Layer 10 of a small transformer language model trained on English Wikipedia (16 layers, counted from 0, width 128).
A neuron's activation on a vector x is SiLU(gate . x) times (in . x), where the dot is the dot product.

Input weights of the MLP neurons that the questions are about. A number n stands for n times 0.00057.
n190 gate: -203 257 3 -278 -38 189 -89 17 -41 -161 -210 -211 17 -134 209 17 -45 52 10 106 0 -27 -61 45 41 101 -31 17 129 -179 24 -31 72 18 -193 -194 7 17 -7 69 28 10 -78 219 -55 126 48 10 228 91 37 24 -180 88 -230 -3 -208 59 107 75 70 -106 -139 70 -190 49 48 -135 131 -127 59 38 17 73 198 -247 -27 98 48 -50 92 -162 -102 -91 -3 41 52 134 3 -107 10 -124 14 -3 -37 -10 -116 180 165 -120 31 140 -3 174 -240 -52 131 -183 -38 -162 14 31 52 14 38 96 -69 -10 112 -189 -65 -127 66 -205 -96 83 -101 -40
n245 gate: -50 126 -52 -35 50 -38 25 -73 167 -31 7 74 -122 42 75 -140 -50 134 185 -39 -31 86 -52 183 276 236 78 333 66 94 -93 96 -91 229 -177 -136 32 7 45 64 110 154 56 64 -137 58 -53 -4 -40 370 49 112 35 121 -222 138 -252 100 11 63 -58 28 -139 -32 50 -182 -11 -79 21 194 61 -111 53 -7 0 177 -194 -179 208 -69 -32 -50 -21 -25 -60 185 -92 -95 42 -76 224 7 -63 30 167 -56 -199 -4 226 -87 -14 137 -11 39 -106 -39 193 -46 206 45 46 81 75 -49 146 81 53 80 14 4 -120 37 46 228 -81 -82 65 -3
n271 gate: 209 -168 -216 -152 67 164 -22 213 -37 -116 127 41 34 161 60 -128 -23 -93 191 134 -59 25 240 93 162 102 19 -67 0 -34 18 37 96 4 -231 77 15 -100 -15 109 22 -115 -143 -181 -159 61 135 -112 68 42 -66 141 -29 201 29 -247 -41 -42 71 137 -61 59 11 125 -22 121 52 -62 -142 -78 90 4 30 221 -41 172 40 -98 67 -61 37 0 -78 -53 -256 -100 60 -190 129 199 -161 316 -215 -178 -121 -200 15 -146 -19 -145 -144 57 37 104 -41 0 76 -247 -232 55 232 -81 -83 48 -53 159 -86 40 -76 82 -85 67 239 167 22 202 36 -146
n272 gate: -35 -140 -236 103 -144 -44 257 -7 -127 77 -124 45 -21 -28 139 170 31 -55 41 41 -119 67 -41 17 -102 98 -217 193 -51 -143 67 107 -130 81 -142 146 72 58 -10 69 -120 -167 -37 -49 194 36 28 86 245 122 -230 -273 105 -111 -74 214 68 7 51 -41 248 14 -31 -129 48 -7 -171 94 55 34 -142 146 -97 -7 -3 -118 0 101 34 -14 -75 -86 48 -3 -58 58 -90 -230 183 -43 14 -141 -75 7 152 72 179 -114 -113 -176 58 -25 -7 -89 -223 -90 30 -114 24 78 7 85 -313 -37 59 34 66 -91 174 79 31 94 62 99 -218 -38 -23 34
n349 gate: -47 -116 -97 208 53 -49 -134 178 174 34 32 132 57 -35 191 176 14 -124 -133 57 73 -273 -133 42 70 -59 -285 53 -63 29 145 39 -145 58 -136 -14 60 -166 279 11 -135 193 84 -104 -106 -68 -142 106 -32 -36 49 -261 28 -49 157 39 -53 -25 11 74 97 99 -93 -22 39 14 349 -21 -82 -18 -275 97 207 -75 125 56 45 151 -57 -69 81 103 53 -147 56 35 4 89 -98 66 -125 60 -7 -88 -150 -11 -22 -14 173 -15 -66 -18 202 -183 78 89 -21 96 139 -7 174 -99 47 38 -175 -236 -260 -31 36 -50 -4 15 156 204 -46 -32 -31 90
n362 gate: -14 -154 108 17 31 91 -219 31 17 -241 199 179 -164 158 14 -244 28 -227 14 69 -58 114 105 -10 92 27 121 97 -54 7 -67 155 -147 92 37 -92 51 -117 125 194 -155 143 -27 101 -222 -33 -79 264 -31 63 0 85 27 77 0 -121 256 31 41 -140 7 -137 10 -35 207 56 -161 -84 -203 3 -156 62 -83 0 83 34 84 -63 -189 0 68 -62 65 -129 -14 37 -24 -113 -48 -187 35 14 24 33 -81 34 -91 45 154 -4 -58 70 -83 -126 -17 -62 80 197 -28 0 286 82 -14 111 31 34 -3 -37 -70 -27 151 116 -48 -133 -400 83 -44 -44
n420 gate: 203 -68 36 -33 100 -166 -169 -91 155 4 -88 -137 52 11 112 -30 -108 192 106 140 25 36 219 48 145 43 -15 26 25 237 -115 126 216 257 -192 98 132 -88 51 96 -11 55 47 93 7 -120 -126 -11 105 -37 102 18 47 -130 138 -144 -143 -131 -92 -66 -184 66 30 -86 100 -93 -147 -25 63 -96 52 -123 -45 7 74 -207 -162 7 -22 -15 7 -63 4 82 29 -18 96 -81 -124 125 -22 99 -22 -137 47 -235 241 -89 -59 -23 98 139 -77 -110 107 134 169 274 -92 145 137 296 -134 141 -52 70 -44 87 11 -475 -62 82 -166 92 -92 -159 176 54
n494 gate: 39 -16 4 23 -134 90 -61 87 -164 267 8 -142 58 -187 -81 -54 -243 -130 -98 -152 -102 -163 136 -11 271 -30 -88 -149 -128 148 216 23 57 70 -142 -8 57 -301 23 -188 214 -162 -98 -12 102 157 -23 -183 19 -31 -60 61 -313 168 -11 34 -23 19 -209 231 43 121 -12 100 -245 127 193 186 111 -95 142 -92 134 203 58 22 -194 139 23 141 118 206 -91 4 -23 -23 -65 65 23 -78 46 126 -91 -47 15 -102 230 84 -164 78 -113 -31 46 98 -15 -15 63 -142 -233 45 126 -45 -151 -176 -181 -4 146 45 15 -23 84 -193 -115 -8 -133 -207 -156 7
n190 in: 14 -31 -121 -153 -17 278 -117 26 -111 -62 -17 -34 -108 13 17 -41 -7 70 -115 60 33 -49 -185 -67 -43 3 -124 168 -53 -78 -95 -10 100 117 -33 -20 27 193 151 -84 -77 20 53 44 83 77 171 10 -139 -82 105 47 69 -144 115 91 -109 58 200 129 -99 86 50 -91 -177 169 60 -238 -158 33 142 121 104 138 -30 13 -134 -30 83 90 196 57 262 196 -23 -175 20 354 -205 -91 135 100 -176 -51 -76 -86 -219 -17 23 -96 53 228 -40 -17 -83 -71 16 -13 -7 -135 -50 -123 14 -43 165 20 37 49 54 -47 97 74 37 -60 206 3 55 111
n245 in: -138 116 49 159 -57 -143 -213 39 43 124 -121 239 177 -217 36 -83 237 60 105 -216 81 -114 -60 -43 18 108 -143 153 238 257 3 172 74 -248 -31 -91 -131 -96 18 0 0 -74 -11 -90 32 85 25 -156 -11 130 94 124 -137 35 77 -96 -53 94 -39 71 -69 64 -14 65 139 -29 78 76 128 -230 -104 43 218 4 -25 -108 -118 25 -170 -22 67 103 113 119 -53 -95 -122 178 -106 31 100 181 -120 -95 224 -32 -73 -136 220 26 -14 47 18 -166 4 244 -35 118 53 -73 100 39 40 0 14 307 -39 11 -22 156 25 -53 82 25 -205 -75 24 212
n271 in: -26 -64 -116 114 -85 116 -11 153 141 4 -7 -37 -206 -170 -153 295 -30 -203 135 -7 -22 104 -117 -11 98 206 -171 -82 51 143 -227 -78 -110 -23 72 120 214 133 69 71 -44 26 7 89 -81 -124 89 74 -154 86 -7 246 267 -80 -47 -33 187 -11 -118 106 -30 -147 108 -97 37 67 290 -97 -11 -22 145 0 -112 160 22 -152 220 -213 92 -61 0 -26 -135 64 77 44 119 -199 -66 -54 -97 -155 232 -14 -29 209 189 52 74 -26 -11 -87 -41 -26 -77 -238 -237 -11 37 -58 7 37 11 7 -119 -15 63 73 -273 -92 188 90 -104 -268 117 -26 86 148
n272 in: 109 -106 -171 3 26 41 -61 233 -62 19 -13 -49 59 68 -135 -128 29 32 19 84 141 -107 35 136 -67 -32 104 97 32 -86 -44 -192 13 40 184 192 -152 252 131 -88 45 122 -86 95 -241 40 -188 -155 -161 -115 -115 -119 19 -95 64 -39 122 16 -165 -39 -13 -29 196 128 6 3 254 -13 -3 145 -124 101 -39 -62 -13 -67 -79 223 13 140 -68 -149 13 108 126 -3 -114 -94 64 82 -52 -100 -61 93 70 10 -146 101 -32 23 -150 -231 65 90 29 -59 -186 -163 130 -19 156 -58 49 6 104 13 -186 102 -112 52 35 38 -94 19 45 -201 3 22
n349 in: 146 -42 -238 -126 3 47 -119 37 65 232 253 -96 -242 -48 -184 -17 -24 -96 -105 44 104 40 -84 -116 -108 20 79 -48 57 31 -13 7 105 -81 -174 -138 14 -68 131 72 3 -68 -10 -183 47 -3 -82 113 28 -177 54 98 98 -20 47 89 -98 166 -82 -24 21 -34 -31 35 154 -41 -82 -33 137 -61 127 -107 3 -48 -183 148 -167 -218 -10 -21 -75 41 -169 -142 -150 98 72 348 -132 153 -21 -116 -95 -287 -161 -51 112 -117 20 91 -37 52 -24 -156 34 158 -50 -154 -216 23 144 64 -52 100 76 -200 -65 10 -111 75 160 -14 161 54 -34 -110 -136 -7
n362 in: 127 67 220 -10 128 20 -148 -34 94 165 31 -159 -70 76 7 -105 -105 -211 0 -176 -17 94 -274 93 150 -41 21 -166 -133 144 81 24 -131 177 -7 38 -31 207 14 -63 156 -123 -136 38 158 -86 83 -97 -49 60 -10 282 61 -119 -98 -10 120 -143 138 -34 98 7 209 -73 -90 -164 41 -226 17 -241 -3 192 188 -87 139 24 7 -108 28 57 72 -83 92 66 -65 144 118 -97 -126 -10 292 114 -52 -73 7 28 4 7 97 -92 -17 183 -35 -65 231 -97 54 49 -104 75 101 -10 -42 -135 66 41 70 -130 -123 -3 -72 -175 -31 117 106 49 -229 54
n420 in: 98 11 38 -25 -32 35 46 116 64 -35 -118 -50 -43 107 -148 61 -47 -4 -60 -171 -162 -24 -190 -78 21 -77 -25 89 60 4 -7 122 -74 -40 87 -42 14 210 -63 -43 -43 92 -249 -54 219 -181 -54 -160 -254 177 -200 25 211 143 -84 207 -57 7 -149 113 145 -32 -144 -83 125 -216 -14 -101 111 -114 -140 -101 -115 72 -54 200 -216 -36 139 -15 64 -146 81 -36 181 264 100 -64 -99 139 151 121 110 27 70 35 157 193 28 55 74 47 -150 -39 -256 -226 -135 7 -150 -35 100 -106 90 80 47 78 -50 229 -101 53 0 53 -4 -124 294 75 -14 -59
n494 in: 69 -129 -40 68 -204 -67 177 -57 17 -83 -75 75 -110 10 -121 -97 38 -170 131 75 121 -13 128 146 77 -197 195 31 312 -49 123 -27 -156 -203 67 -7 17 -136 0 -264 -75 78 -10 10 -24 -62 20 -170 211 83 117 -115 209 -174 54 106 54 -234 -37 250 132 112 -65 159 -65 -134 -78 83 65 146 -137 -175 10 144 -38 -60 173 -120 -136 126 34 -37 10 -62 44 0 96 -34 -91 139 72 -31 -7 -68 -54 -108 115 -147 7 -45 94 118 -68 -250 156 -79 -199 -44 -184 -154 -51 -41 14 90 134 139 -3 -94 -38 61 20 -68 -65 47 17 -55 -27 57

Each question shows a token from some text and the vector x that enters the MLP there. A number n stands for n times 0.011.

"\n": 48 -31 59 -144 -21 -11 35 -5 -118 245 35 -33 -69 -62 -118 81 -5 60 104 58 32 3 2 -95 15 -240 90 161 122 312 -77 -27 22 128 85 77 69 -83 -11 38 -166 202 -85 -99 -58 -156 172 -22 130 149 -12 35 -110 71 -71 112 -27 136 177 77 65 187 24 -59 60 -86 -22 -75 95 -93 74 -119 104 -54 98 -115 -36 -151 26 24 68 -108 65 -34 10 -122 45 96 -99 9 -66 -61 3 88 -89 26 -40 63 -21 -18 -197 183 -7 -68 -67 129 -14 -85 15 -105 -175 63 75 56 -3 70 87 -81 118 157 -60 107 -52 -21 -18 42 40 -53
The most active neuron and its activation: n245, at about 0.55

"found ": -29 61 78 -21 -87 -124 -58 14 101 -7 -89 -1 -109 30 5 160 104 -90 -7 -95 66 27 -43 -9 -45 -62 53 -125 110 -66 66 -64 -18 107 -149 -54 -186 80 -114 -91 148 84 -91 2 -181 -175 -23 -111 84 -142 -4 -89 -178 93 -236 -83 -24 -135 -157 -5 -50 -66 -188 -74 5 -128 -120 24 -77 -30 -222 -51 135 -126 -56 53 124 71 -67 103 56 -43 165 -88 -19 -49 -161 108 -105 227 -69 -19 101 -38 66 43 -19 -13 87 108 5 51 -37 -59 -261 -112 75 141 -37 23 -158 -71 31 -43 101 122 216 142 161 -43 -6 41 -15 32 139 100 39 -158
The most active neuron and its activation: n271, at about 0.41

"- ": 69 105 -174 5 -30 -43 -97 83 97 34 -79 -15 -22 8 -197 -120 19 -19 66 4 -45 -149 -50 23 -10 -30 29 -93 21 222 -56 -27 31 27 -98 -9 51 -48 -123 55 11 135 -11 -24 -38 -63 121 -18 18 -14 -55 -2 60 -20 -31 39 50 93 -42 -6 17 80 42 126 15 -6 -86 8 -89 -30 -57 -30 -36 -124 -60 1 -39 -150 -23 -92 11 0 97 99 26 80 193 -19 -100 -56 -29 -112 89 -42 75 217 32 23 16 29 99 6 2 111 -30 177 8 -18 -2 -46 -72 -22 82 -60 17 69 17 24 10 132 -45 363 -4 110 -47 72 92 84
Which of these neurons fires most? n245

"Cap": -1 -28 20 50 143 37 37 54 109 25 -74 -21 137 -92 -18 -112 -86 -60 -129 -156 -159 -21 65 16 -184 -126 57 -108 -49 -53 -41 96 38 -138 47 11 -19 22 -9 -75 53 0 197 -100 -16 -277 18 -156 187 168 -113 -88 -20 112 252 17 78 68 -10 -176 -126 -126 -9 86 -102 1 -46 -86 -124 -34 -85 -83 69 47 4 4 -120 -19 177 120 -170 43 -146 112 -26 -173 2 -71 -226 102 -12 -97 -35 -74 -91 96 -151 -161 -112 61 135 -100 90 109 88 28 28 71 -80 -145 77 77 9 26 111 57 148 14 75 27 -65 117 50 74 61 0 203 11
The most active neuron and its activation: n362, at about 0.12

"m ": -7 34 109 -106 -99 193 29 -137 43 170 60 -21 160 -134 90 -9 -88 -35 -44 -182 -55 80 -5 5 -87 -125 -21 70 148 -37 -11 11 9 42 -141 65 -11 22 -132 6 4 23 -44 43 -257 -162 -67 60 27 -48 -46 -153 -9 -4 -49 10 -120 43 -99 -163 -38 36 -7 -214 -61 67 -24 -9 21 -56 6 -211 16 113 143 138 116 -236 97 -60 0 -34 96 146 -9 47 -106 -33 40 278 13 142 89 61 90 116 177 109 338 32 46 62 -8 -25 -272 -30 46 111 10 -87 -128 -76 87 -32 157 35 63 119 -48 -4 18 35 -55 37 143 9 -139 -1
Which of these neurons fires most? n272

"(": -4 123 -16 -36 -10 -80 -20 180 46 241 -103 91 81 -54 -9 113 85 28 -109 -69 18 79 69 -41 177 -52 -114 18 38 42 55 14 32 76 14 120 18 -35 38 -56 -97 10 -64 242 77 -92 78 -39 115 -4 38 -36 23 1 3 -37 -39 -44 32 -4 -23 99 -92 -1 95 -49 -32 -90 -59 58 -70 3 14 -255 -21 25 -64 -160 -87 11 -76 41 62 -2 150 -101 6 -4 -126 -114 -83 14 10 -65 -134 98 152 -75 -4 33 2 90 -20 75 73 -47 91 170 -60 17 94 -35 66 11 55 13 92 60 84 46 108 324 -58 41 21 5 -68 -81
The two highest activations, in order: n420, n362

"Vid": -238 2 -86 -116 -85 28 86 -14 69 69 180 -187 137 48 -79 44 76 -130 32 75 -12 36 -114 12 5 40 -11 17 10 28 169 -113 -14 -253 131 71 -82 39 23 -257 -60 21 -54 -22 146 -99 247 -18 0 109 -126 -2 -77 82 147 14 16 25 44 -5 46 -68 11 -169 -45 -109 -48 -37 -136 -47 74 -15 -22 88 -46 -157 83 116 -69 -14 2 60 62 13 -67 -85 -117 -3 75 -27 -101 -70 48 63 -8 83 44 103 -24 -16 224 225 7 -17 44 57 -79 -35 51 -90 1 191 46 -69 -74 61 117 148 -81 105 114 69 60 3 204 245 269 75
The two highest activations, in order: n349, n362

"at ": -33 62 33 48 -119 103 -45 104 68 94 -3 24 22 -36 27 14 62 -101 1 -33 82 -32 -35 -1 -15 -29 22 -7 33 -73 0 15 -105 39 -13 -116 7 4 -170 -147 121 97 39 6 -119 -75 -9 127 55 -43 -254 196 -98 63 -68 46 51 14 -51 -172 106 100 -132 -83 9 -50 -85 -162 -149 -188 -78 -11 -31 -246 77 -81 197 -38 -56 81 26 -94 -39 -35 -11 125 20 -35 -14 114 19 -59 -82 -70 79 45 157 -103 200 -58 95 152 29 143 -184 -79 -41 118 92 19 -151 -28 -100 -9 -103 -43 260 55 170 -9 2 209 6 51 141 85 -15 -16
Which of these neurons fires most? n362

"light": -201 -9 267 -85 2 236 -56 -69 -19 197 113 -20 -113 -57 -39 24 23 -74 -44 9 -94 77 87 130 -23 -165 224 -107 8 -114 81 49 51 -42 -70 -188 86 105 106 59 -59 69 77 73 -110 -156 76 23 22 5 87 -127 34 28 46 -82 61 -36 -33 -42 22 -78 122 -159 -144 51 -5 -80 120 -72 -138 -17 129 213 -36 152 85 -46 212 1 -106 -12 106 -15 -179 -66 -76 5 -162 65 38 14 43 120 -89 139 88 -52 -96 -38 -7 -57 167 -4 33 119 -81 -15 -4 -137 -89 -67 76 -1 -46 39 45 182 127 -26 -1 133 -50 90 -219 64 -2 64
The most active neuron and its activation: n362, at about 0.19

"especially ": -166 211 -13 25 -102 -1 -60 187 69 287 -42 62 -84 -18 -89 113 200 55 4 -153 -19 31 -115 -99 -159 -42 123 100 -24 -30 153 56 -9 212 -18 -58 -9 22 -109 -52 161 36 45 106 -268 82 -19 62 44 46 254 40 -142 27 40 -61 31 -121 -184 -9 -35 -11 -8 53 15 185 -78 32 -116 -51 -173 -52 33 -199 48 -46 -114 89 87 -26 -22 -106 77 107 112 -85 5 59 23 8 -51 52 41 184 -70 -51 98 -26 146 39 13 117 24 -71 -34 -34 50 170 -37 18 -2 85 168 -61 58 116 82 -14 -17 18 17 96 2 -4 7 -123 -15 -31
The most active neuron and its activation: n245, at about 0.71

"us ": 226 86 -12 -79 -142 189 -99 -50 -41 181 23 43 -97 140 -110 -58 -55 36 -90 -92 -102 27 -68 3 4 -97 -40 -89 92 -84 155 -26 -117 -1 -128 -27 -17 110 20 -65 135 165 -33 -61 -39 -40 -112 -51 88 36 227 24 -51 126 5 79 -177 43 32 -67 222 183 -111 36 -225 -155 26 -64 -83 12 -103 89 -76 -134 97 169 58 -33 89 86 -60 40 227 -53 94 -255 -65 -38 -45 194 -80 35 34 155 -101 1 -1 -148 -88 38 54 -30 -76 -12 25 -61 26 -118 6 9 -34 -2 -72 85 33 -131 -60 130 141 41 76 41 30 138 -126 137 -93 -177
Which of these neurons fires most? n349

"this ": 157 228 -93 126 -170 83 -33 -37 -126 172 -78 -42 -59 -23 13 141 54 19 -6 -73 44 45 -252 32 -2 -173 78 -4 76 -57 2 -201 -83 -14 -47 -89 -6 138 -49 -10 -88 112 -3 93 -187 -168 -93 99 105 157 72 -53 51 50 1 -79 -69 29 -28 34 -20 -30 -194 40 -165 -146 -31 -56 -59 105 -44 17 -202 -1 21 37 -65 -41 60 -70 25 16 100 -22 102 -130 35 32 56 138 -50 36 134 200 168 -167 15 -16 -81 41 254 -18 -132 -181 -26 -104 0 -128 -72 -88 -174 99 -65 94 -104 67 129 189 77 -9 44 137 44 122 49 -135 15 -127
Which of these neurons fires most? n362

"37": -137 65 -59 -186 62 -53 -52 125 45 336 18 -86 55 99 -25 35 88 -53 -178 51 -41 -85 51 34 -2 -116 -137 -8 -80 193 193 -89 17 -58 17 3 100 -76 132 -86 -133 -44 -43 -10 -15 -264 -14 -134 106 -3 113 156 -14 33 74 -76 3 -85 -111 -57 102 32 -17 -47 233 -45 180 -87 99 33 -50 -68 -35 156 0 54 33 -39 1 125 31 -111 -55 -60 -88 -272 -116 89 -15 -26 62 51 61 153 -67 -1 79 18 30 -61 -11 -157 -100 176 -65 -53 -42 76 -221 166 -72 -46 -36 132 77 -64 -7 63 78 175 6 18 27 144 -30 29 72 -78
Which of these neurons fires most? n349

")": -17 -7 80 -215 -13 60 -153 76 -150 330 -88 -87 1 -24 -35 -8 -43 141 -13 74 85 -52 -85 -42 -25 -298 19 -30 113 181 37 2 -31 18 137 -61 26 -123 -49 31 -247 86 -23 -169 -47 -44 118 36 29 30 185 18 -41 122 102 -119 14 -16 -87 -46 50 125 32 -12 23 -26 -51 -69 22 47 36 0 -20 21 114 -120 241 -165 159 227 -66 -12 154 -78 134 -152 87 129 -169 -85 -91 90 88 104 -1 45 -67 152 -45 -129 -197 -54 -95 101 74 73 -173 6 -165 -76 60 26 138 64 -34 -70 10 54 45 43 -126 -3 -50 28 5 43 -26 45
The three highest activations, in order: n494, n190, n349

"and ": -124 -34 -203 14 -84 98 9 72 -137 129 -9 85 216 -125 38 52 29 -67 -26 -110 -44 54 15 23 165 -155 33 -54 121 -38 133 91 43 169 -225 -159 -56 -44 -36 39 79 -67 -23 65 65 33 20 51 -13 77 -51 -7 -142 -78 86 99 -46 -6 12 -78 -70 0 101 116 50 -114 -10 -200 10 -98 65 -121 32 -54 234 -8 121 -149 152 45 -169 109 113 41 -87 -25 -22 -50 174 123 59 30 -128 -7 56 -34 249 208 111 -124 0 -14 113 -141 -68 149 -63 36 39 -120 -89 30 -54 -59 101 16 164 -138 -23 -50 80 57 147 -147 185 -89 75 73
Which of these neurons fires most? n245

"club ": 172 0 123 48 -58 -62 -89 100 35 210 134 -57 -10 62 -37 -59 100 -86 -55 -9 -122 -58 91 13 99 -153 206 35 101 -12 104 -52 -59 34 -1 116 -12 -51 17 -30 -210 52 -8 -28 -52 -238 -3 -120 190 -33 -41 114 -53 10 66 -103 2 -46 -124 19 134 8 -104 -12 -42 -36 93 17 28 -27 -149 -25 -129 18 -18 123 -92 6 -45 39 83 80 50 -148 48 -157 -51 -44 -30 44 -119 115 -49 336 9 -41 107 -103 1 10 240 215 -50 -167 52 -13 -50 -123 85 -37 -28 -29 4 100 107 -103 -31 11 -91 -192 -7 192 16 81 207 -6 11 -33
Which of these neurons fires most? n420

"ul": 26 141 62 -22 -141 22 -72 59 2 -122 35 -32 -192 119 141 176 24 -162 -6 -18 65 -9 -153 27 42 -3 88 57 -50 13 218 100 -27 -100 -13 -192 98 97 45 -145 101 127 -15 47 -146 12 266 -8 110 -44 -50 21 -128 -81 -128 43 55 84 -6 -9 -9 -59 73 54 19 -83 -160 8 13 118 -203 154 162 100 -49 -13 -47 61 143 44 -64 30 226 213 63 -62 53 -1 -214 -32 52 36 73 34 -159 89 38 41 -65 71 192 124 -86 -112 -44 -140 73 8 -67 21 6 -128 0 141 -60 -69 126 60 -44 -17 -98 -67 -57 -123 -234 -10 83 -176
The two highest activations, in order: n362, n190

"==": 116 52 -111 -68 7 209 16 16 91 -54 -51 -93 -13 -44 -267 3 81 48 17 -68 -107 81 -162 -38 109 -132 47 -21 -43 55 -39 225 -1 89 -44 41 -91 -62 -27 143 -194 179 -20 -10 7 -102 -90 96 95 53 -41 -44 8 -109 -67 101 52 4 52 -10 -62 79 -52 57 8 -174 -154 -104 -177 -57 -63 127 -58 1 92 81 107 -56 -37 35 78 60 122 -25 -152 -51 28 -42 -185 97 -46 39 105 66 -11 -5 110 -100 -2 62 -32 -42 -127 -7 24 263 7 110 -51 -21 -63 -95 37 63 -129 10 130 196 194 71 67 171 -169 -26 53 73 -52 -106
Which of these neurons fires most? n420

"Moore ": 295 60 30 -16 -78 -124 -106 -20 141 247 11 -17 109 32 -54 -53 84 27 -120 -98 -21 -24 39 -89 -144 -157 39 4 224 161 87 62 169 -33 97 -17 97 -21 -27 -117 -67 11 -103 -38 -78 -112 89 -11 -236 69 126 16 -113 158 53 16 -33 142 31 -33 72 182 10 41 -113 -117 127 23 63 123 -67 84 -15 -134 16 47 150 -25 -118 -23 75 3 -4 -15 154 57 -233 -45 -160 221 29 124 16 178 1 39 54 -19 72 -46 10 -34 -36 -43 -14 41 -132 143 58 -9 -13 7 65 83 -44 79 119 77 -60 -48 93 173 79 74 -96 52 59 34
Which of these neurons fires most? n420

"ort ": -81 48 54 -56 -133 -98 96 -146 150 347 7 -8 -102 36 19 -38 59 27 -96 4 -14 -71 90 70 -128 -136 152 40 59 -59 86 61 -100 -69 -69 15 61 15 17 121 -9 91 -68 -126 14 -126 -31 133 32 -10 -37 44 -73 -86 -65 160 74 20 48 31 251 65 -99 4 23 -30 15 55 -140 -26 -111 34 -18 -72 55 -170 -39 -11 77 -89 92 28 -76 120 101 -112 -19 120 -90 44 -54 -40 43 200 -79 80 -78 -41 45 -6 101 18 107 -51 41 -19 3 50 -17 -90 24 -12 -83 25 148 -78 104 125 -37 -97 -20 221 142 74 75 148 230 80
The most active neuron and its activation: n349, at about 0.21

"budget ": -83 105 -39 -103 -197 24 60 5 143 336 31 42 40 121 -104 96 -96 -109 -39 -42 98 -4 -12 -12 -85 -76 41 19 75 -61 -63 54 -11 5 -32 6 62 170 81 73 165 -52 -46 -71 -229 -119 -58 58 -28 101 -34 -118 -21 -59 52 -127 -34 1 33 -54 7 -6 96 -210 10 129 -6 231 -24 -15 -22 -67 -13 -78 -30 -99 -170 -60 153 -25 3 -3 99 76 19 -153 -87 52 -38 -15 -191 62 71 204 -119 68 46 65 85 9 123 64 52 -135 52 -99 -49 -16 -92 -140 -150 -76 -72 136 3 58 81 66 1 -144 48 184 -36 71 226 43 193 -15
The most active neuron and its activation: n362, at about 0.22

"season ": -14 26 149 -160 -48 95 37 85 190 163 36 -65 24 71 -115 -40 -67 -82 9 -133 -3 -32 55 -112 22 -88 258 8 85 42 -72 50 -26 2 -11 30 -19 89 84 -59 -22 -93 60 -90 -44 45 -12 79 141 -86 -49 72 102 94 114 -3 -50 -60 -133 96 -17 78 -28 -213 5 26 -78 282 -51 -65 -32 -10 -72 -195 52 -138 -14 -41 -29 23 -46 109 127 101 -70 -205 -3 16 24 40 6 110 -114 249 -48 15 40 -50 74 -36 107 102 6 28 76 -127 -109 -46 1 71 -115 1 -55 186 73 -24 47 103 -108 -143 -15 198 -129 177 173 53 160 58
The two highest activations, in order: n420, n245

"for ": 7 67 -15 -37 -108 14 -85 43 41 5 -46 -21 -10 -14 -73 -11 -4 42 -12 18 82 -13 27 -103 86 -168 53 65 8 -157 77 23 -10 62 -7 -42 -20 18 -6 -63 -25 106 4 2 32 30 47 71 127 -23 -223 219 -51 -74 60 22 52 -67 -27 64 30 -123 -80 24 -74 21 -24 82 -97 -311 -40 -49 -1 -306 65 -14 287 -19 -103 62 -144 -18 78 6 73 -154 -15 0 -127 17 -94 35 -39 -171 -22 5 131 -129 53 -78 60 62 -8 40 -111 -76 8 57 84 122 -110 21 -47 -12 -2 16 119 84 26 -45 46 300 -56 -36 199 -67 -56 40
The most active neuron and its activation: n245, at about 0.072

"ating ": -88 297 54 -62 -78 -13 -103 81 139 335 61 13 -132 -30 -22 -15 35 12 64 -36 91 -62 29 3 -14 29 27 -22 7 -165 -33 86 -29 5 -94 -106 38 89 -50 43 7 45 -26 -20 -110 61 -15 -4 58 -15 -2 93 18 -53 -22 -42 31 34 28 -6 -51 -5 -66 -22 41 -14 -125 -15 -85 -62 -62 -26 37 -212 39 -22 41 -56 3 -1 -97 -90 87 52 145 -53 24 31 -13 8 -49 -37 -105 44 -61 15 -20 -11 58 -14 -36 11 -25 54 -57 -99 50 42 -4 -64 -97 -8 -124 -34 -60 3 92 -3 74 53 -73 352 94 4 203 33 -5 -44
The most active neuron and its activation: n494, at about 0.23

"-": 83 40 -155 76 80 -104 17 56 166 273 -53 34 154 207 -13 2 140 67 -190 31 -41 7 -16 -37 143 -66 37 -28 5 121 18 -179 -25 -32 -40 12 142 21 157 -61 -1 18 138 65 -3 -246 -20 1 22 7 100 111 59 20 -27 -44 -7 -33 -73 -33 133 87 -70 33 197 -80 227 -71 24 46 17 -186 35 -18 167 -88 -41 -21 111 69 -207 -40 93 79 -52 -14 -125 -63 12 5 -77 57 123 70 -50 206 40 79 -14 -103 -8 -149 100 99 38 -191 -113 52 -31 95 151 -221 -11 44 52 -71 80 141 47 14 -65 129 72 41 101 -95 136 -61
Which of these neurons fires most? n420

").": -77 15 47 -194 -73 -105 -151 79 0 248 -166 60 -100 74 -153 75 -30 -49 100 -28 31 35 67 -3 -34 -172 145 33 207 145 13 60 -33 -14 -6 -73 -50 71 57 93 -110 168 -40 -41 95 46 158 63 201 98 -4 -82 -48 67 49 27 -31 -48 -126 50 -83 22 68 -69 -15 -116 22 -90 -122 69 -9 66 30 35 57 -8 145 -294 116 2 20 -71 109 -30 134 -115 -11 -18 -82 23 -140 -79 64 -78 -60 2 -5 -4 -68 72 -140 -72 -16 56 16 148 -94 62 -53 37 -31 -6 35 -92 -162 -78 128 28 165 -7 10 212 -121 -30 97 101 -19 36
Which of these neurons fires most? n272

"9 ": -11 139 64 -105 34 44 -67 93 119 234 -23 -24 -82 -1 -81 107 -165 -159 45 -94 20 4 -36 -99 36 -105 142 35 -48 43 -22 22 -16 12 21 -63 -104 117 88 78 -73 -66 50 -92 19 -25 120 175 137 -5 -91 -17 51 97 108 195 82 7 -11 60 7 68 -70 -155 47 72 91 204 -174 -61 -2 37 35 -285 88 -40 118 -42 -55 -35 -111 38 100 86 28 -21 8 63 -44 145 152 11 -64 79 83 -27 18 12 55 -149 -27 114 -99 -14 19 -95 -184 1 51 155 -90 -15 -120 107 5 112 100 72 -17 22 60 211 -74 165 142 -34 75 92
The most active neuron and its activation: n349, at about 0.072

"Africa": -4 59 215 -154 44 -102 -146 -18 -8 113 256 73 22 26 -86 -10 -117 -113 -67 86 48 -57 44 -49 -38 -298 218 -63 116 118 -35 -51 174 -36 166 -146 -139 53 13 -129 -122 -31 -32 79 -44 -124 -55 -92 184 119 156 -10 -79 -20 223 131 -24 9 -30 -43 128 -136 -82 -86 84 -137 110 -49 -184 -21 -25 115 -2 97 46 141 69 -97 209 149 175 5 89 44 61 36 5 -45 114 81 -80 -10 15 56 -17 -23 220 3 16 24 -8 -86 38 109 -93 23 -47 -34 18 -66 -64 137 -7 -62 32 4 80 83 -84 86 51 92 -159 17 125 162 85 56
The two highest activations, in order: n245, n190